Layer 2 of a small transformer language model trained on English Wikipedia (8 layers, counted from 0, width 128). Numbers have three digits each and are written without spaces.
A neuron adds its activation times its output weights to the MLP's output. To switch it off is to set its activation to zero at one token and run the rest of the model.

Output weights of the MLP neurons that the questions are about. A number n stands for (n - 500) times 0.0014.
n0: 641572656589398419628660662435461398512612360443492448268217491261328564826546527411353339399318442442512701631634692421462465626580382421382487371332350584559512463479427413656882356459041619654520595574558441554492276744683454604546587347837280406349611386517727418500408552450597472516597304584638587492606587577323650446551841389366578374555519451469598579496508657452322796261273
n1: 255316561522396625446574521661349316744731678604423413264565563310523561662599380557311480428508545522783272557552237578538514436558269473551372555689516558389577563332343489645435399612457543693493572655470699395614569358462588760653289472460510415466547252423548340393329280542275525456577648435720511294393468515496541573481523642528618555508472370254477429382493376628712571731613
n13: 264280437508363389604492500397511492614403541546639447389719434434603407800611390601732397571368620500456679376462476449556810468530807386644789733479539323384374381532683537474368545356443522405410665383531748598441542469488504504776520511564607241750474436488212403442336549610676504465435575306532665347572430538364178434496516395701284500312493508205698574742565378580607601391403
n24: 353395385694291423523531307767481408437485601402649434402474514459587319510684658559363453518339473455432422500436500589622494614434561394601653664385281536464580557588450408470595503305619598552382487571241536850464543466417538479496638562423550395490372353546608531442446391479563410720540586650635362249318710497476594590532465623253426411416635391587468587431478410680352756562752
n49: 418481520337350457355511258641578582348586538417550451589738619576493510529478602382349492399545392685294580312261710496563622548416525626546606479326604532650496432559532583327496676424561559672274542384672348598389518515511589518600591658514470489788650563682568392327645539379596345522472609415342507438459477422438460293523519464051378414578646854504545776559339338458378366486451
n57: 476377431748519213351507443465486812624577488626400449389287579549621486293637363407478725692320574459482714572496554305473577352377504476354340658598570457385485257331584353259392486459500608451482489419281706534639435683617450689657523461606730500599504374339511411817556547553714475533665670314549474492489433441530216482616489358483648614565630593257326524386559686453516385433461
n64: 439553660536439732525669472422594416532456625544515611338357449371249382387676549524303496524379595515507507663613370397654687665443464369664431656303321525486334631519471486685462543338628606451397518521567286663528514153437459403545455528443551251451333605602565188340431250590458543759579575527309593715447422587364658576496609404533588592526310566425645624655486230540411658648477
n206: 675573383566559413282624600521529336619342371285380490507493554470147448330624462515500414507625604527398364415643440571469478438667457370364475609472642500620467600351672380414503661517880720466494497376493526554510743571674510616339551413457413426634516331490583349450333480575632474550447588559462497446552614503463653709367448352540436466393421692234594472487603694497500443679482
n219: 568313383670688298603396507598507508387256598692718485702699602450433422485429412818546827748524546438504496340466516566378184535403199458352565382489598556452599370472674389534524658407256541571210541577660378551470399523715496202633461401477660558626437536397420384471536624425365560389561342647453574617488467307651436547500358713837680645393587492248484437352636466409524404698452
n261: 312458705478277423624607454457455378638407284500393359686421500411575670691526426556030484444527729381539585414438508708432563376845573595264481394513504320664471449542373450603665677649383400650450679493511557593521540314646413579134500641547435404542675489332478285402618698402264345423565367576594601526508472322426430559431530452478562694679486593421569706671534446293410593515643
n278: 832438512496527515354747443567606605507353480481407562581245210338527455563584610598640270412573616688593583442407761549350377347605293411361457441384521536431500292631518421500457442500536453656377449443633479579446562624633477584708709347646652388646569584265422346377338671717669602675496402429202568458635305507308682518691665391633489769245323489436399517374503419423615560380449
n284: 505465532583425391774492577244300425404472491483487616635335356500413667601457496408354549655666767573472390767319372457378604647195508290247340487461486504353400298386629590675351326466267390707541627500681569483317599257289404552227646476504708538491557848456311632608524512306417537635267616269461659650382680533760331692345727517770521466587208538677434504565694625408706806496398
n334: 510666683548169563671601482583684535592684325276571387546358540368878235414489585329606480432438755410593576598422570617523620553435263418444433507456483540514301585539529658433558398455540554664305330419409511795443540297633381401442492650636268384692446312365581530536335547412523716548563660687531413519562540526620662426391454290383533462647617703520531466558497478441243579334316
n386: 387551540666294402699361411363509404510630405530438265615375384347470588507740644507535658550500788370717478404651490417537506402706611409405694493524618294561454516456493401300445729453406404635478577506510525517484484607607334560518500513361521648598458269326474626444683523540476468507601452257392550457394602507533624603428463430608533541507488603433617582319408704299479278540576
n390: 373579544543298643291630513567374621484387774480517418531432511483551442493688380420450553554548567534459313461759416422641522500646394672325756474311522546697424590362395484373597546385479603544461380570503619530404608355731634412627595577638553333555403589576364450692377376619400379377586229608442646334669607507456593494346318540465557565514266426375608540542472549503408547621402
n456: 495353609492387744425696303598374400328628651567375610406561651597632631571470607291413531585397542782584532447662517656809433496667711604291632562511495736706623558237258504271305443572381262334621249639585336487768406563403423309765436596647334496341391247836777508638555313372315406354615374549457487445612611702328542496474625466401483295491492437509591531476547361443451140500448

Each question names a token from some text and the token that comes next. It shows the activations a of the neurons there, in the order above. A number n stands for (n - 500) times 0.0093.

Then comes g, the gradient of the next token's log-probability with respect to the MLP's output, scaled to length 1. A neuron's effect is roughly proportional to its activation times (output weights . g). A number n stands for (n - 500) times 0.00068.

"a", then " for"
a: 500500500483500499500927500498499498500500490500
g: 430275353277444656370309352392844331847736550359552696377517616383486440496296612603573503446660529645678580326525657600609382288597473192634413504582401562463707414486466521349263638722510513434380454436544512631431321464497685338429562646396583444591647586519543275618319349494519312418625497487547596520761630460562604584516444438467605526295499342760499295360553656445420355594668
Which neuron, switched off, lowers the next token's probability most? n206

"e", then ","
a: 495504500499500486492484533500499500500483500492
g: 595504171619629659368240401617512182521454439391506602664379867482250415424298501690580504381521645639520427436568557595506301516472499449418437672274503556618362425396560393424418648600507461703530476595643503415517289601437576296470435369498270469448529380421471510592473637569363559755447346568551838311724729605505689560462776433313438370576528559297644414612581373729626359542523
Which neuron, switched off, raises the next token's probability most? n206

" h", then "av"
a: 500500500483499500495496491701500499500551497500
g: 526449382419628347566465748539594401445676601663573533769337280591311567441634750516490540451564572337369637286572501451502470398514417292503580291403477664429467471594609421549490433389727620400376456287613535480676478273365526604339466432198539356612498696515565663670636532526583498392417547414686624266357257309438530164679698788608675600372544553644658469637454349601597307378367
Which neuron, switched off, raises the next token's probability most? n261

"ed", then " th"
a: 498489499490497561487500494483500500482499500496
g: 550530597413821355433636707512368388393467462469557511518325515504458353732477417622478519553320466373436477607485488425579295278511483708526635537441522423506562451572662447655480357611348658500432292459783427362561459911414849584563568766155437549438309509480601665596497603517417512628424541541380628416379299365510720499478557705570425360764356349553445247487418586666287587386264
Which neuron, switched off, raises the next token's probability most? n57

"r", then "ated"
a: 500485487486482482500500497500500655500482500500
g: 476540548384469686477502458439448568428295596556694590683537643467499518509511509583534583546385396445702492569462416509240334668459334348435652439757471738403373427427468433428588433450526480315812419514544638773395257502491348727402663467598612213698472338467404686498359440367267519302491180457780429523564712577578287429421380370516595498470509530367734551729516671726286760429462
Which neuron, switched off, lowers the next token's probability most? n284

"A", then "t"
a: 727500492500499511723496482833631496495499500500
g: 758430536525369396873486684382394425467298462571571286777433606450281541187619523661496668510399465175411641741447565559391404544594525715558400448514626370662476593536160455466685552388596471510437544570334508798630657645553530640564469578690521427414239442604479513490590228529494514341449386530730477475271671412335408569451545416470538576428657616479394689343440579484323477311391
Which neuron, switched off, raises the next token's probability most? n278

" le", then "ad"
a: 492500499493500499816500500506498500500760500490
g: 432523576594266535710463501572524614597323536751671290251673716336463656633660493506501383425382576613571126485430520593457425632429703528788315585655498468474645450277496408376436532623489630510687359629405495456319674653415544343666451728552582413373369405328667526221462367443345567451542584508349564613580880506520334453308355325315469455508666752372358529413553553445554514424507
Which neuron, switched off, lowers the next token's probability most? n386

"ab", then "ard"
a: 500500500503500500500483500500498500580482500500
g: 492449581615400493753554540494659575515638468604275500417078609543420333499845722404435405457550594433315666520285522582603593401483492247466567700621658576333351382238412774327388631589548390447516415472714562486689500611443619632472456474685375221606209270440458478623307385695384517427450521610548424575450417359602370471298495514552749457621314576383524477607611613574586397640620
Which neuron, switched off, lowers the next token's probability most? n334

"ol", then "le"
a: 484739500500500499500498500482489500500506484500
g: 475653453666342386583492553480933467603364465554599335427511416261667392441357509578572632560517410350367304621433601412380428488324581502500371386514513522659585252095372604730515481519391235679475599648727647495444535443383298227586513538560224701491477613602552447728645557669583636369391549494600566568591596572386560373502363590417510468317266512571500525577690751384752363417494
Which neuron, switched off, raises the next token's probability most? n1

"er", then " of"
a: 500507499495672495482500500500499741500497499849
g: 586499618438550445605330484727333323442455683740488498528719268560793399230382486523512468580486333460815478333688401449381462429616583598447767607466533642417399442388444661511579654544367384511628547524635603562569790535456255534584520513544293261423540504511629588471488396525589211531706558453408676388488437210312720469639471422596383525461285217610532290446673620386428630272567
Which neuron, switched off, lowers the next token's probability most? n456

"ed", then " \""
a: 500494486498490693497500484500500500490500500500
g: 550454466457341222769438452596449643558442425659504266314522399483678486125690550403582365595347536537470521348458450374535587332722718372326394507641505531701616293484476205461404602599450260583415885574447628545557618691510346418632669441414509458434556463565341659430875689444412570567181370435667557649578478508435567495651503313496782384612494516452522494552383443420558510555449
Which neuron, switched off, lowers the next token's probability most? n57

"uc", then "k"
a: 726498499500500493491497500500490495488500483500
g: 444729477495459588403511550367340597445090537736548491394677441214593670413615415385612402545582436482478474393552505367442487531449605713258518468649402487282491522473611353946512716346478461377656456458402664533436328421629287284586457463671273369570315395522403489446538697410506727359527496438569397570772617573503505376720576575341575490366498469353653658518578703516427734376746
Which neuron, switched off, lowers the next token's probability most? n0

" con", then "ce"
a: 500487500497500500785500500482500482500532497496
g: 202523485686160626216393444620644631612403415340494486507404500352557646217544583492513368579458621569607625410399645362502431461490415330374477471667290343423485448612662554573479489699513709623657410368593436668267520469717495489457552346406462296564432629519618412726568523506336477718362776427384480702482310470857454309580785339522325465535376414617479567393417529696604615685554
Which neuron, switched off, lowers the next token's probability most? n64

"ound", then "ed"
a: 494496796500500569500497493500486492500500500495
g: 455500495695414606564493396552503473533617442859531634040456442703612479636487380517467554416365562536540793461307459625489470690547452579460678351684455484340628301471478411158450374455388510357759492712447680549530548627696518404487434623539272369489729483512549413646415516656477589375708516459328230361496341537424437466513610445629725487590448414349464412652343318656185712466480
Which neuron, switched off, lowers the next token's probability most? n13

"ad", then " be"
a: 500499488498494569500491482488500500488497500500
g: 452576578407703525445668362655652477559551553670583388314263588530587479331577172665574369551256469644545633609307395397325094505393521388592524498562478440639524555601356506348325535534561561463636612374578345429522315898420497497570473529427863186462350746605713528534358565685512215537571388552467527494439595639588418651507677481554512427562453434438691648315505458474337359395580
Which neuron, switched off, lowers the next token's probability most? n57

".", then " H"
a: 500500499773495497500486494500500488500482482500
g: 476679432505464345414532739630452522665582428405219291346354580461742572416632466522521454331420399364443318708721427460600677465663336575639589334660573631399681272571444286544254408539350579602709508547644237470446532280477516581555399609585388461381493705385405419152606669665584677318235646604606510329409371485607606649302655587583386568575452641511711550517344515425602599391512
Which neuron, switched off, raises the next token's probability most? n24

".", then " The"
a: 500500499741499492500484491500500495500482484500
g: 610448378369494625523415076579512436530411500639440613627462462610154352625399415620484520376608514445372428561218465515524390634467776449424568598480588581488596562521571644469450303515665490314266622255573760265645559372617593632697409583490733520379624262684502525609384411452177511473641445416513222319729579503458563403603613690504604484576666480738407429534588516483235392646539
Which neuron, switched off, lowers the next token's probability most? n24

"s", then "ian"
a: 500500486596488498500499487500499500500496487500
g: 645483448485366613549556383562636583667605399849621652459472595578365424481796580514482462301497026581701534501457529445509330418657584496385597219439719528634737485419625637459474388410722425590254645566475541512433472406391586699463487222491631581445411448580713535422177591548498348357707274586508345483317527390425408740612517542525470444618358491538339503382361726421275458439576
Which neuron, switched off, lowers the next token's probability most? n24

"an", then " w"
a: 500500500497487529500494482499500491928496500495
g: 456529557556537475371712645451575503411312553663341350516408246514592610202634500516513362390192697570282582619523373297477530561413586501487569436507500617637560488484581446554336518467270217486364746523490574414682139506532504530488632604658427367415637786671668509598601642628617440519571069481407647773423410389520594287568611508444411523747478510299465418679586347564444460401688
Which neuron, switched off, raises the next token's probability most? n334

"e", then "or"
a: 500499500500496514500490976493500499500485500500
g: 538698515571863442503425475559462370319446480610488631397591616644558611361600786522568314532344307469477376488435438777524349553721373504520600814515403446546771535606458569425505774506200432650373249531468562363564638543548426422497277274366489717598487225421506404398550446265455484475346780497474485381353594410498354614612391546556338463546557612476385582481762212356625517571696
Which neuron, switched off, lowers the next token's probability most? n219

"ol", then " C"
a: 500939486534500500500500500500500515500482497492
g: 539500259548371782483453229562596547525432414734675526453583325492396493466444828408573460741382468476709385573641660615438476592725499498460590680703442578681666422348503366608465501559358528533331327282361479357169443306754473667319416542395391458408468610504602451528545434720344362409698397571442371593581302512600553566404576326229543325615561726267532368612568485374677646627527
Which neuron, switched off, lowers the next token's probability most? n1

"h", then "in"
a: 500500500676499482482490498484496485484610500493
g: 449378674447352588813706740541377613471718559608499773546534349385407486520198381650427456433643395514524711489247393476513539709379300356438338703509644589501614496496340506533357588280653439401527395533265290400516496414432506442508667474501346555155826371409480657377437517298484498507551530490607536408324561628452381662743273719696471592543536414552601563536337640537459660662361
Which neuron, switched off, lowers the next token's probability most? n24

"v", then "o"
a: 500500483493565490499500482483500498490500499483
g: 308378418255501279379495744477746776581605567705332342492408551425747651372603421564456531405362422482578374483570414425233418555491506704285442505582426615614768505517649531517670681521636539648738454392643500608393364613733584476606407429476598379707572399540494161582475580185520317313483337445412495371511485433614616338376456574433387600728369509631391655448363764647346433488439
Which neuron, switched off, lowers the next token's probability most? n49

" re", then "p"
a: 500497500500500500564500500485500500500547499498
g: 513506560449584579527472539551475511336501452652615429566621435436392462578543629368570386488501633773511420395166415813544345654703514704661364531470407461474630342457553512653245417449693522412365371471485449393730338340502634605678667284451336194603472525624637457522629622599225455627559269545302667660689462504445346579613212413465458597432496401525727821471353252619321605441389
Which neuron, switched off, lowers the next token's probability most? n64